Layer 16 of a small transformer language model trained on English Wikipedia (25 layers, counted from 0, width 96).
A neuron adds its activation times its output weights to the MLP's output. To switch it off is to set its activation to zero at one token and run the rest of the model.

Output weights of the MLP neurons that the questions are about. A number n stands for (n - 128) times 0.0033.
n22: 148, 148, 100, 134, 127, 154, 115, 132, 74, 119, 76, 118, 161, 154, 123, 158, 157, 160, 82, 186, 99, 161, 107, 134, 69, 89, 103, 92, 122, 107, 112, 74, 120, 165, 120, 122, 164, 98, 125, 130, 151, 75, 106, 125, 119, 110, 136, 98, 142, 153, 146, 183, 170, 141, 166, 172, 148, 93, 163, 138, 154, 94, 41, 92, 115, 175, 129, 118, 119, 158, 202, 166, 76, 175, 126, 132, 146, 108, 83, 111, 151, 82, 132, 128, 52, 69, 101, 155, 159, 116, 182, 198, 162, 136, 105, 160
n49: 133, 111, 138, 157, 152, 167, 143, 121, 70, 177, 75, 105, 153, 102, 171, 100, 111, 159, 126, 56, 128, 151, 91, 86, 144, 35, 157, 134, 88, 152, 150, 110, 108, 115, 74, 137, 124, 212, 100, 150, 104, 134, 134, 74, 151, 164, 183, 157, 197, 113, 101, 135, 181, 129, 130, 97, 91, 102, 135, 96, 102, 83, 118, 59, 171, 138, 111, 169, 147, 151, 125, 164, 173, 98, 80, 78, 90, 99, 137, 143, 84, 151, 143, 118, 103, 108, 216, 182, 106, 126, 176, 115, 79, 192, 208, 102
n134: 161, 163, 112, 112, 135, 181, 97, 149, 126, 188, 86, 87, 106, 89, 113, 154, 153, 115, 105, 172, 144, 154, 145, 97, 145, 156, 134, 83, 63, 162, 162, 108, 69, 140, 173, 135, 184, 85, 160, 87, 143, 158, 143, 82, 101, 136, 173, 101, 97, 108, 194, 73, 124, 130, 116, 85, 146, 109, 155, 166, 138, 116, 61, 182, 140, 146, 61, 107, 131, 175, 113, 188, 137, 134, 109, 215, 119, 134, 93, 157, 64, 173, 140, 83, 169, 159, 95, 109, 176, 128, 112, 83, 112, 95, 153, 71
n192: 168, 147, 170, 128, 129, 113, 214, 136, 132, 113, 146, 94, 155, 157, 115, 141, 110, 91, 138, 165, 87, 125, 142, 59, 154, 194, 113, 101, 149, 144, 90, 123, 150, 52, 211, 139, 117, 98, 70, 98, 91, 138, 119, 102, 107, 104, 138, 122, 176, 113, 149, 80, 171, 111, 118, 180, 113, 174, 156, 117, 114, 111, 123, 131, 162, 87, 131, 105, 96, 109, 155, 158, 101, 138, 158, 175, 95, 95, 136, 134, 120, 120, 116, 144, 92, 134, 153, 118, 159, 183, 89, 111, 85, 109, 146, 165
n205: 149, 97, 139, 120, 160, 167, 124, 100, 150, 108, 104, 176, 137, 123, 144, 95, 113, 130, 109, 160, 101, 130, 101, 98, 52, 239, 116, 163, 120, 100, 97, 179, 144, 159, 143, 140, 94, 126, 179, 185, 113, 61, 135, 131, 68, 73, 96, 192, 97, 209, 158, 111, 36, 109, 115, 137, 207, 152, 130, 154, 97, 60, 161, 162, 157, 136, 110, 85, 119, 165, 50, 135, 151, 105, 116, 126, 169, 172, 171, 127, 165, 171, 137, 107, 183, 104, 91, 134, 87, 104, 112, 134, 139, 105, 133, 126
n210: 94, 129, 127, 217, 98, 127, 26, 167, 132, 145, 105, 117, 105, 123, 121, 61, 113, 176, 117, 134, 163, 164, 109, 133, 145, 164, 114, 140, 154, 164, 48, 72, 98, 160, 92, 114, 170, 157, 138, 127, 195, 151, 184, 137, 114, 104, 117, 123, 96, 148, 143, 157, 164, 118, 103, 111, 118, 124, 75, 182, 33, 171, 123, 117, 111, 153, 124, 79, 128, 106, 103, 150, 136, 86, 199, 150, 117, 169, 166, 108, 115, 150, 139, 123, 108, 118, 121, 132, 137, 166, 132, 112, 121, 99, 80, 121
n214: 84, 140, 109, 152, 170, 140, 151, 155, 144, 116, 170, 155, 89, 139, 166, 159, 119, 87, 149, 162, 138, 103, 136, 154, 62, 161, 165, 114, 125, 135, 185, 126, 141, 141, 133, 98, 95, 163, 120, 137, 99, 146, 65, 131, 106, 161, 183, 134, 129, 169, 141, 109, 89, 140, 74, 91, 137, 147, 117, 122, 152, 121, 119, 143, 118, 113, 85, 139, 127, 210, 83, 124, 109, 85, 82, 90, 123, 125, 106, 153, 113, 152, 99, 160, 124, 154, 99, 123, 123, 95, 145, 152, 61, 138, 146, 144
n218: 119, 86, 96, 106, 48, 93, 134, 117, 54, 174, 132, 120, 165, 110, 145, 218, 63, 144, 110, 158, 144, 74, 162, 127, 141, 114, 110, 81, 149, 98, 119, 97, 106, 135, 148, 188, 166, 168, 204, 140, 164, 163, 77, 71, 149, 213, 150, 8, 181, 115, 93, 118, 126, 97, 193, 117, 126, 76, 143, 120, 145, 102, 107, 131, 189, 162, 134, 145, 116, 127, 68, 129, 153, 151, 69, 108, 146, 112, 145, 70, 109, 126, 143, 149, 181, 98, 116, 158, 135, 96, 164, 143, 182, 186, 175, 134
n253: 142, 124, 113, 67, 135, 91, 149, 148, 103, 123, 110, 108, 132, 167, 127, 110, 143, 143, 164, 157, 137, 165, 80, 160, 110, 148, 102, 131, 159, 118, 118, 95, 155, 114, 134, 136, 110, 102, 112, 146, 115, 101, 120, 126, 117, 123, 150, 121, 108, 105, 196, 128, 140, 163, 120, 111, 111, 112, 136, 83, 187, 76, 160, 147, 141, 223, 99, 126, 111, 97, 175, 149, 130, 131, 116, 87, 114, 150, 157, 160, 73, 95, 105, 155, 131, 155, 163, 114, 108, 130, 177, 110, 206, 126, 105, 80
n364: 143, 112, 48, 89, 91, 95, 126, 125, 121, 136, 184, 51, 142, 173, 159, 130, 132, 126, 80, 170, 141, 95, 139, 77, 132, 152, 181, 175, 152, 131, 106, 121, 77, 162, 137, 104, 109, 162, 117, 142, 67, 166, 127, 91, 118, 146, 138, 147, 151, 169, 117, 90, 109, 136, 115, 90, 132, 162, 94, 78, 76, 77, 140, 190, 174, 144, 118, 94, 106, 119, 96, 138, 95, 128, 114, 150, 132, 113, 159, 71, 100, 169, 135, 162, 154, 148, 145, 91, 109, 171, 148, 103, 152, 181, 171, 127
n391: 89, 88, 213, 136, 90, 104, 129, 69, 125, 179, 165, 130, 156, 128, 227, 194, 127, 146, 104, 123, 132, 122, 127, 93, 172, 133, 160, 146, 117, 126, 139, 134, 93, 123, 122, 51, 162, 126, 132, 120, 92, 131, 97, 138, 131, 116, 141, 63, 153, 78, 126, 161, 128, 92, 190, 181, 137, 99, 155, 106, 179, 53, 147, 168, 83, 26, 153, 33, 146, 144, 108, 115, 102, 116, 137, 160, 95, 89, 184, 144, 155, 104, 169, 165, 139, 112, 93, 89, 86, 188, 157, 97, 119, 186, 132, 122
n407: 132, 162, 121, 128, 116, 124, 87, 150, 127, 144, 167, 150, 143, 147, 94, 164, 173, 114, 200, 178, 138, 119, 111, 126, 152, 144, 118, 131, 94, 143, 97, 171, 149, 158, 134, 122, 129, 149, 132, 134, 73, 44, 106, 125, 159, 106, 133, 135, 137, 132, 155, 74, 92, 245, 100, 171, 126, 78, 81, 147, 163, 89, 159, 147, 118, 100, 84, 169, 171, 108, 101, 65, 128, 102, 124, 116, 86, 69, 131, 145, 115, 150, 171, 119, 102, 132, 147, 151, 143, 52, 196, 70, 120, 141, 129, 88
n487: 122, 143, 114, 95, 135, 215, 160, 95, 122, 96, 130, 122, 162, 121, 181, 126, 91, 125, 123, 87, 204, 115, 107, 114, 31, 137, 120, 97, 109, 112, 110, 74, 144, 141, 169, 128, 168, 100, 102, 112, 148, 72, 117, 112, 104, 190, 137, 84, 170, 78, 150, 111, 90, 148, 104, 96, 94, 200, 121, 194, 205, 190, 208, 155, 152, 95, 123, 171, 118, 102, 202, 116, 118, 90, 134, 123, 147, 148, 82, 89, 58, 129, 157, 63, 160, 221, 205, 98, 130, 117, 77, 180, 106, 63, 109, 194
n547: 147, 149, 54, 102, 108, 174, 127, 70, 125, 121, 76, 102, 111, 217, 163, 73, 79, 156, 122, 152, 198, 126, 103, 120, 99, 192, 134, 172, 96, 87, 116, 70, 115, 128, 104, 133, 51, 134, 121, 169, 168, 117, 135, 105, 148, 173, 212, 155, 117, 94, 159, 164, 183, 118, 102, 127, 26, 133, 91, 111, 116, 185, 185, 127, 135, 122, 154, 150, 110, 110, 88, 158, 84, 128, 157, 112, 172, 126, 140, 109, 142, 192, 78, 120, 156, 148, 117, 185, 106, 145, 169, 101, 120, 93, 163, 95
n554: 144, 98, 162, 146, 148, 92, 177, 143, 98, 149, 137, 153, 120, 112, 156, 139, 145, 81, 109, 135, 121, 176, 201, 110, 115, 116, 118, 134, 140, 121, 207, 132, 126, 102, 127, 145, 150, 136, 140, 157, 142, 146, 183, 133, 141, 72, 120, 165, 94, 110, 152, 123, 131, 81, 109, 85, 137, 151, 93, 98, 124, 123, 107, 108, 92, 119, 161, 111, 114, 111, 108, 152, 114, 107, 125, 160, 132, 109, 165, 98, 136, 134, 76, 80, 119, 134, 178, 100, 154, 120, 139, 110, 114, 87, 91, 128

Each question names a token from some text and the token that comes next. It shows the activations a of the neurons there, in the order above. A number n stands for (n - 128) times 0.051.

Then comes g, the gradient of the next token's log-probability with respect to the MLP's output, scaled to length 1. A neuron's effect is roughly proportional to its activation times (output weights . g). A number n stands for (n - 128) times 0.0033.

"H", then "istor"
a: 128, 142, 155, 156, 128, 128, 128, 128, 128, 128, 128, 128, 128, 128, 128
g: 200, 193, 158, 104, 119, 191, 118, 157, 129, 155, 106, 139, 116, 172, 124, 91, 116, 138, 114, 76, 110, 100, 66, 82, 120, 169, 150, 153, 141, 162, 126, 127, 158, 82, 132, 136, 141, 134, 114, 194, 82, 161, 116, 120, 138, 80, 189, 104, 167, 112, 121, 64, 137, 106, 131, 103, 74, 171, 168, 104, 116, 121, 150, 166, 157, 113, 102, 114, 94, 145, 151, 111, 88, 103, 169, 176, 122, 159, 131, 134, 154, 118, 127, 104, 132, 156, 134, 149, 91, 112, 118, 126, 98, 116, 120, 54
Which two neurons, each switched off alone, lower its probability most, in order? n192, n134

" he", then " was"
a: 128, 128, 128, 128, 128, 128, 128, 128, 128, 165, 128, 183, 128, 128, 128
g: 115, 150, 75, 119, 98, 110, 94, 125, 104, 126, 119, 163, 103, 160, 127, 152, 158, 139, 115, 161, 120, 141, 67, 129, 139, 92, 146, 171, 63, 140, 119, 150, 167, 163, 119, 125, 146, 144, 174, 51, 98, 167, 86, 156, 141, 156, 132, 111, 61, 130, 130, 159, 135, 138, 103, 156, 105, 67, 110, 134, 121, 132, 102, 164, 118, 183, 101, 134, 176, 158, 60, 144, 177, 116, 78, 133, 136, 132, 129, 145, 110, 140, 97, 155, 206, 127, 104, 84, 170, 80, 172, 121, 108, 139, 125, 157
Switching off which neuron hurts the next token most? n407

"ing", then " and"
a: 128, 212, 128, 128, 160, 128, 128, 128, 132, 128, 128, 128, 128, 128, 149
g: 83, 113, 64, 168, 170, 174, 110, 140, 102, 68, 152, 171, 97, 93, 104, 135, 174, 192, 122, 91, 143, 145, 114, 179, 150, 182, 146, 137, 167, 162, 128, 85, 132, 112, 98, 137, 190, 179, 96, 96, 104, 92, 80, 124, 97, 142, 124, 86, 126, 95, 124, 165, 161, 125, 116, 86, 155, 108, 155, 117, 147, 150, 83, 110, 179, 91, 119, 139, 100, 156, 107, 120, 99, 129, 99, 147, 114, 150, 120, 127, 134, 186, 133, 172, 154, 133, 128, 94, 174, 104, 123, 118, 96, 132, 158, 83
Switching off which neuron hurts the next token most? n49

" Sk", then "et"
a: 128, 128, 128, 128, 128, 217, 128, 128, 128, 128, 128, 128, 128, 128, 154
g: 87, 156, 143, 129, 73, 143, 143, 171, 172, 91, 160, 120, 148, 65, 124, 162, 58, 128, 130, 126, 143, 159, 111, 58, 175, 149, 134, 96, 127, 164, 145, 172, 127, 104, 132, 121, 163, 135, 137, 142, 144, 179, 113, 185, 89, 123, 160, 110, 81, 112, 128, 122, 169, 115, 87, 160, 143, 107, 90, 173, 105, 154, 137, 150, 170, 130, 102, 82, 135, 142, 113, 133, 107, 122, 134, 184, 142, 87, 142, 128, 133, 156, 116, 168, 190, 75, 106, 64, 104, 97, 152, 100, 91, 111, 127, 83
Switching off which neuron hurts the next token most? n210

" Re", then "ich"
a: 128, 128, 167, 153, 128, 128, 128, 128, 128, 128, 128, 128, 128, 128, 170
g: 145, 134, 108, 182, 99, 104, 133, 142, 127, 106, 106, 92, 99, 90, 157, 127, 157, 115, 118, 164, 170, 116, 180, 160, 111, 121, 96, 83, 138, 97, 248, 127, 106, 167, 133, 107, 109, 118, 136, 84, 173, 93, 163, 197, 108, 148, 119, 136, 112, 101, 154, 121, 112, 73, 145, 121, 109, 111, 110, 119, 131, 102, 145, 123, 92, 108, 96, 114, 158, 104, 157, 205, 165, 120, 128, 120, 150, 122, 93, 101, 102, 159, 91, 107, 185, 133, 120, 95, 127, 88, 148, 118, 184, 120, 168, 170
Switching off which neuron hurts the next token most? n554

"andidate", then " William"
a: 128, 128, 128, 128, 128, 128, 128, 128, 128, 148, 147, 128, 186, 128, 128
g: 138, 174, 58, 143, 103, 104, 150, 153, 131, 100, 140, 116, 190, 136, 122, 138, 80, 103, 144, 170, 104, 156, 92, 147, 41, 184, 126, 143, 128, 129, 90, 138, 68, 162, 145, 145, 106, 149, 88, 114, 138, 149, 151, 112, 120, 96, 131, 95, 136, 147, 96, 119, 155, 108, 116, 137, 119, 113, 140, 91, 225, 84, 103, 115, 92, 152, 185, 122, 84, 133, 150, 156, 141, 108, 171, 110, 168, 111, 114, 180, 86, 130, 64, 116, 106, 139, 158, 112, 126, 173, 136, 142, 159, 114, 152, 153
Switching off which neuron hurts the next token most? n487

"ive", then "-"
a: 179, 128, 128, 128, 128, 128, 128, 128, 128, 128, 128, 128, 128, 128, 128
g: 135, 127, 89, 117, 146, 160, 100, 153, 80, 109, 151, 80, 87, 99, 68, 159, 161, 146, 90, 142, 126, 146, 148, 90, 97, 141, 123, 108, 97, 143, 139, 108, 158, 200, 110, 107, 146, 95, 81, 125, 133, 163, 120, 50, 160, 109, 138, 137, 140, 158, 97, 128, 123, 181, 121, 149, 121, 85, 87, 157, 139, 130, 115, 128, 96, 165, 170, 129, 131, 132, 109, 136, 73, 141, 122, 105, 148, 112, 113, 168, 161, 147, 86, 155, 150, 212, 61, 135, 135, 95, 160, 173, 179, 163, 166, 103
Switching off which neuron hurts the next token most? n22

" was", then " a"
a: 128, 131, 131, 128, 128, 128, 134, 128, 128, 167, 128, 128, 128, 165, 128
g: 175, 97, 171, 142, 166, 85, 121, 135, 116, 151, 88, 94, 119, 167, 112, 162, 169, 93, 109, 132, 133, 174, 107, 128, 125, 148, 166, 136, 151, 120, 160, 108, 138, 195, 60, 139, 135, 165, 37, 95, 106, 116, 74, 96, 209, 72, 155, 109, 124, 113, 106, 116, 118, 173, 104, 149, 126, 120, 126, 119, 119, 90, 116, 200, 124, 135, 83, 151, 98, 119, 149, 129, 115, 122, 125, 166, 181, 123, 103, 128, 102, 141, 144, 102, 147, 84, 93, 144, 145, 121, 155, 127, 105, 117, 138, 190
Switching off which neuron hurts the next token most? n364

" |", then " B"
a: 137, 128, 128, 131, 128, 128, 145, 128, 128, 132, 128, 128, 128, 128, 128
g: 125, 116, 46, 166, 117, 145, 182, 123, 196, 78, 111, 107, 161, 115, 168, 139, 72, 135, 152, 180, 102, 139, 152, 157, 64, 127, 141, 90, 165, 118, 104, 136, 122, 90, 148, 109, 72, 190, 98, 131, 141, 97, 106, 104, 106, 140, 126, 104, 133, 150, 107, 95, 153, 106, 140, 90, 92, 134, 110, 155, 189, 125, 141, 135, 133, 120, 148, 149, 128, 164, 103, 103, 169, 120, 118, 154, 117, 83, 98, 188, 96, 118, 147, 125, 112, 120, 202, 112, 142, 149, 146, 166, 132, 59, 151, 145
Switching off which neuron hurts the next token most? n214

" president", then " of"
a: 128, 128, 128, 171, 128, 128, 128, 128, 128, 170, 128, 128, 128, 128, 128
g: 141, 104, 120, 138, 94, 132, 47, 85, 111, 127, 117, 85, 71, 134, 113, 84, 141, 122, 65, 164, 158, 162, 161, 137, 90, 131, 120, 134, 117, 115, 162, 84, 111, 198, 163, 112, 117, 78, 100, 128, 92, 205, 162, 134, 100, 77, 123, 148, 116, 184, 112, 113, 162, 139, 109, 87, 126, 124, 160, 121, 107, 170, 142, 166, 142, 116, 107, 104, 113, 129, 98, 176, 137, 121, 177, 152, 192, 128, 127, 116, 99, 184, 150, 151, 186, 149, 125, 101, 115, 159, 93, 141, 134, 115, 165, 134
Switching off which neuron hurts the next token most? n364

"s.", then " After"
a: 128, 128, 128, 128, 128, 128, 177, 186, 128, 128, 128, 132, 128, 128, 128
g: 153, 97, 151, 153, 128, 149, 156, 122, 177, 216, 90, 116, 78, 59, 155, 152, 96, 163, 101, 168, 177, 76, 170, 116, 126, 148, 140, 158, 122, 113, 160, 78, 96, 124, 45, 108, 135, 127, 157, 114, 47, 111, 147, 166, 134, 165, 142, 112, 118, 126, 169, 112, 127, 144, 129, 111, 165, 180, 111, 128, 114, 105, 165, 117, 142, 159, 137, 162, 114, 142, 95, 112, 141, 122, 134, 77, 115, 115, 93, 136, 97, 91, 113, 140, 134, 98, 112, 112, 130, 184, 157, 83, 118, 98, 134, 175
Switching off which neuron hurts the next token most? n214

"inal", then "e"
a: 128, 128, 128, 141, 172, 128, 128, 128, 128, 128, 128, 128, 129, 171, 128
g: 119, 139, 138, 144, 131, 102, 148, 109, 52, 122, 83, 79, 177, 150, 137, 144, 126, 108, 137, 191, 91, 140, 148, 192, 140, 164, 61, 113, 129, 203, 100, 143, 94, 130, 136, 113, 125, 114, 75, 111, 180, 147, 94, 117, 135, 196, 45, 73, 120, 160, 105, 178, 112, 122, 140, 114, 97, 136, 146, 180, 161, 134, 117, 131, 148, 127, 203, 120, 133, 114, 139, 140, 111, 147, 106, 108, 150, 122, 134, 152, 137, 103, 110, 105, 110, 118, 150, 57, 107, 125, 129, 126, 122, 127, 173, 134
Switching off which neuron hurts the next token most? n192

"umb", then "ia"
a: 128, 128, 128, 128, 128, 128, 128, 128, 174, 128, 128, 128, 149, 128, 128
g: 137, 72, 118, 64, 147, 117, 130, 115, 126, 193, 106, 119, 65, 144, 128, 157, 119, 157, 69, 149, 106, 160, 140, 108, 114, 101, 112, 130, 197, 171, 109, 125, 160, 178, 125, 143, 140, 120, 77, 92, 124, 181, 123, 140, 156, 148, 94, 87, 133, 87, 106, 127, 105, 84, 148, 121, 153, 156, 118, 125, 157, 109, 123, 133, 104, 165, 122, 144, 136, 102, 124, 84, 143, 142, 145, 125, 183, 121, 154, 194, 139, 150, 144, 38, 125, 110, 138, 153, 75, 184, 159, 72, 134, 165, 137, 101
Switching off which neuron hurts the next token most? n253

"m", then "itz"
a: 128, 128, 128, 128, 128, 128, 128, 174, 128, 128, 140, 128, 128, 128, 128
g: 140, 162, 80, 190, 108, 129, 193, 146, 120, 116, 136, 124, 126, 53, 104, 125, 56, 136, 119, 109, 154, 113, 105, 162, 47, 73, 135, 145, 132, 130, 123, 148, 154, 135, 129, 150, 121, 134, 113, 156, 134, 148, 57, 159, 130, 128, 103, 128, 110, 174, 182, 96, 156, 122, 165, 87, 169, 182, 108, 163, 123, 159, 104, 63, 108, 138, 164, 80, 82, 154, 176, 110, 97, 148, 133, 141, 84, 85, 107, 113, 116, 145, 140, 169, 155, 134, 140, 137, 121, 87, 148, 134, 136, 118, 162, 147
Switching off which neuron hurts the next token most? n218

"W", then "eh"
a: 128, 128, 129, 156, 128, 128, 128, 128, 128, 128, 128, 128, 128, 128, 128
g: 142, 120, 109, 131, 157, 151, 205, 115, 141, 112, 91, 90, 132, 174, 98, 127, 144, 105, 115, 145, 92, 127, 138, 166, 137, 207, 109, 106, 129, 143, 86, 118, 155, 147, 198, 138, 150, 117, 193, 177, 135, 48, 123, 113, 118, 116, 90, 108, 125, 130, 89, 142, 144, 175, 91, 107, 111, 113, 84, 136, 115, 96, 122, 121, 179, 107, 210, 146, 127, 60, 146, 119, 174, 129, 112, 105, 167, 105, 122, 165, 138, 155, 76, 124, 98, 127, 105, 117, 137, 146, 163, 79, 129, 113, 124, 92
Switching off which neuron hurts the next token most? n192

"5,", then " he"
a: 128, 140, 128, 128, 128, 142, 131, 128, 128, 128, 128, 165, 128, 128, 171
g: 137, 105, 153, 121, 126, 103, 154, 88, 93, 192, 152, 123, 119, 118, 118, 128, 103, 202, 118, 113, 124, 111, 156, 103, 132, 151, 134, 124, 105, 130, 111, 122, 169, 151, 45, 170, 188, 48, 153, 112, 105, 108, 139, 183, 110, 211, 134, 127, 98, 133, 169, 173, 114, 163, 108, 137, 91, 108, 156, 117, 119, 89, 172, 122, 143, 102, 152, 121, 133, 107, 86, 119, 142, 161, 133, 94, 65, 179, 155, 108, 109, 114, 156, 140, 149, 115, 49, 130, 118, 164, 132, 154, 125, 134, 116, 92
Which neuron, switched off, raises the next token's probability most? n554

"1,", then " 2013"
a: 128, 128, 128, 128, 128, 128, 128, 128, 128, 128, 135, 130, 128, 128, 181
g: 153, 131, 67, 98, 144, 131, 98, 94, 181, 151, 130, 144, 124, 163, 132, 104, 75, 132, 166, 132, 158, 101, 88, 45, 168, 123, 146, 104, 118, 141, 56, 161, 134, 131, 161, 125, 137, 67, 138, 136, 170, 130, 122, 161, 118, 92, 81, 95, 139, 105, 147, 134, 123, 89, 110, 158, 166, 141, 99, 149, 151, 141, 186, 131, 117, 109, 141, 90, 113, 114, 180, 82, 153, 152, 109, 117, 100, 144, 188, 137, 126, 110, 107, 97, 152, 165, 162, 183, 99, 202, 106, 136, 162, 99, 92, 118
Which neuron, switched off, raises the next token's probability most? n554

"b", then "en's"
a: 128, 128, 128, 128, 160, 128, 128, 128, 164, 128, 178, 128, 128, 128, 128
g: 107, 153, 55, 118, 81, 165, 100, 109, 95, 99, 127, 79, 166, 167, 98, 50, 104, 141, 92, 171, 135, 154, 128, 76, 100, 121, 144, 166, 73, 78, 167, 138, 164, 166, 151, 147, 90, 105, 143, 112, 118, 128, 188, 126, 212, 172, 132, 113, 131, 158, 149, 116, 134, 157, 122, 99, 107, 99, 141, 120, 149, 85, 132, 133, 137, 146, 108, 142, 109, 115, 207, 139, 122, 149, 140, 144, 142, 103, 74, 102, 164, 135, 104, 179, 125, 168, 176, 138, 133, 128, 120, 140, 104, 113, 121, 103
Switching off which neuron hurts the next token most? n253

" war", then " e"
a: 128, 128, 128, 164, 128, 128, 128, 128, 128, 128, 128, 128, 128, 128, 128
g: 171, 143, 157, 142, 162, 169, 119, 36, 150, 123, 78, 116, 152, 124, 113, 133, 126, 117, 113, 168, 104, 142, 102, 137, 75, 179, 73, 74, 148, 120, 147, 103, 167, 85, 134, 146, 101, 187, 131, 154, 143, 86, 145, 98, 111, 131, 106, 117, 183, 141, 113, 67, 110, 161, 145, 173, 145, 151, 124, 133, 74, 145, 178, 94, 158, 117, 174, 147, 145, 150, 148, 145, 75, 144, 143, 128, 107, 159, 136, 60, 107, 158, 87, 59, 111, 149, 114, 115, 151, 122, 116, 118, 117, 125, 156, 154
Switching off which neuron hurts the next token most? n192

" he", then " took"
a: 128, 128, 128, 128, 128, 135, 128, 135, 128, 163, 128, 196, 128, 128, 128
g: 94, 111, 108, 155, 123, 131, 126, 156, 148, 127, 146, 149, 132, 117, 153, 132, 181, 147, 124, 151, 97, 130, 110, 145, 97, 141, 179, 136, 86, 65, 109, 124, 58, 125, 137, 142, 144, 128, 160, 91, 150, 144, 143, 141, 147, 96, 137, 102, 90, 126, 124, 102, 173, 189, 120, 97, 107, 124, 102, 161, 133, 116, 76, 100, 123, 217, 114, 135, 92, 167, 147, 150, 106, 166, 171, 111, 41, 99, 123, 86, 68, 139, 82, 188, 124, 133, 165, 177, 130, 82, 140, 119, 139, 164, 104, 172
Switching off which neuron hurts the next token most? n407

"1.", then "\n"
a: 128, 128, 128, 128, 128, 128, 159, 179, 128, 128, 128, 157, 128, 128, 128
g: 130, 158, 151, 118, 117, 126, 75, 165, 98, 100, 180, 178, 113, 143, 92, 125, 179, 143, 152, 86, 143, 172, 81, 157, 169, 118, 118, 126, 111, 143, 99, 140, 147, 145, 121, 123, 155, 114, 130, 123, 174, 145, 90, 113, 132, 110, 117, 87, 117, 114, 137, 132, 133, 173, 124, 136, 128, 90, 113, 176, 111, 134, 99, 120, 144, 154, 74, 62, 172, 125, 132, 82, 85, 121, 154, 141, 101, 145, 129, 54, 171, 133, 102, 130, 150, 113, 100, 196, 105, 61, 72, 149, 160, 207, 172, 123
Switching off which neuron hurts the next token most? n407

"ic", then " S"
a: 128, 128, 128, 128, 128, 128, 128, 128, 128, 128, 128, 128, 128, 190, 128
g: 142, 154, 107, 131, 118, 116, 149, 157, 141, 81, 135, 153, 122, 111, 180, 140, 136, 126, 111, 107, 109, 165, 132, 198, 76, 123, 139, 100, 169, 135, 79, 141, 97, 124, 90, 149, 132, 118, 186, 146, 127, 68, 107, 140, 150, 68, 86, 134, 169, 115, 138, 105, 143, 119, 112, 123, 76, 145, 131, 103, 137, 80, 195, 150, 138, 120, 167, 105, 95, 98, 88, 117, 57, 170, 162, 142, 118, 94, 116, 148, 170, 178, 70, 105, 183, 105, 166, 112, 180, 163, 126, 157, 98, 129, 158, 103
Switching off which neuron hurts the next token most? n547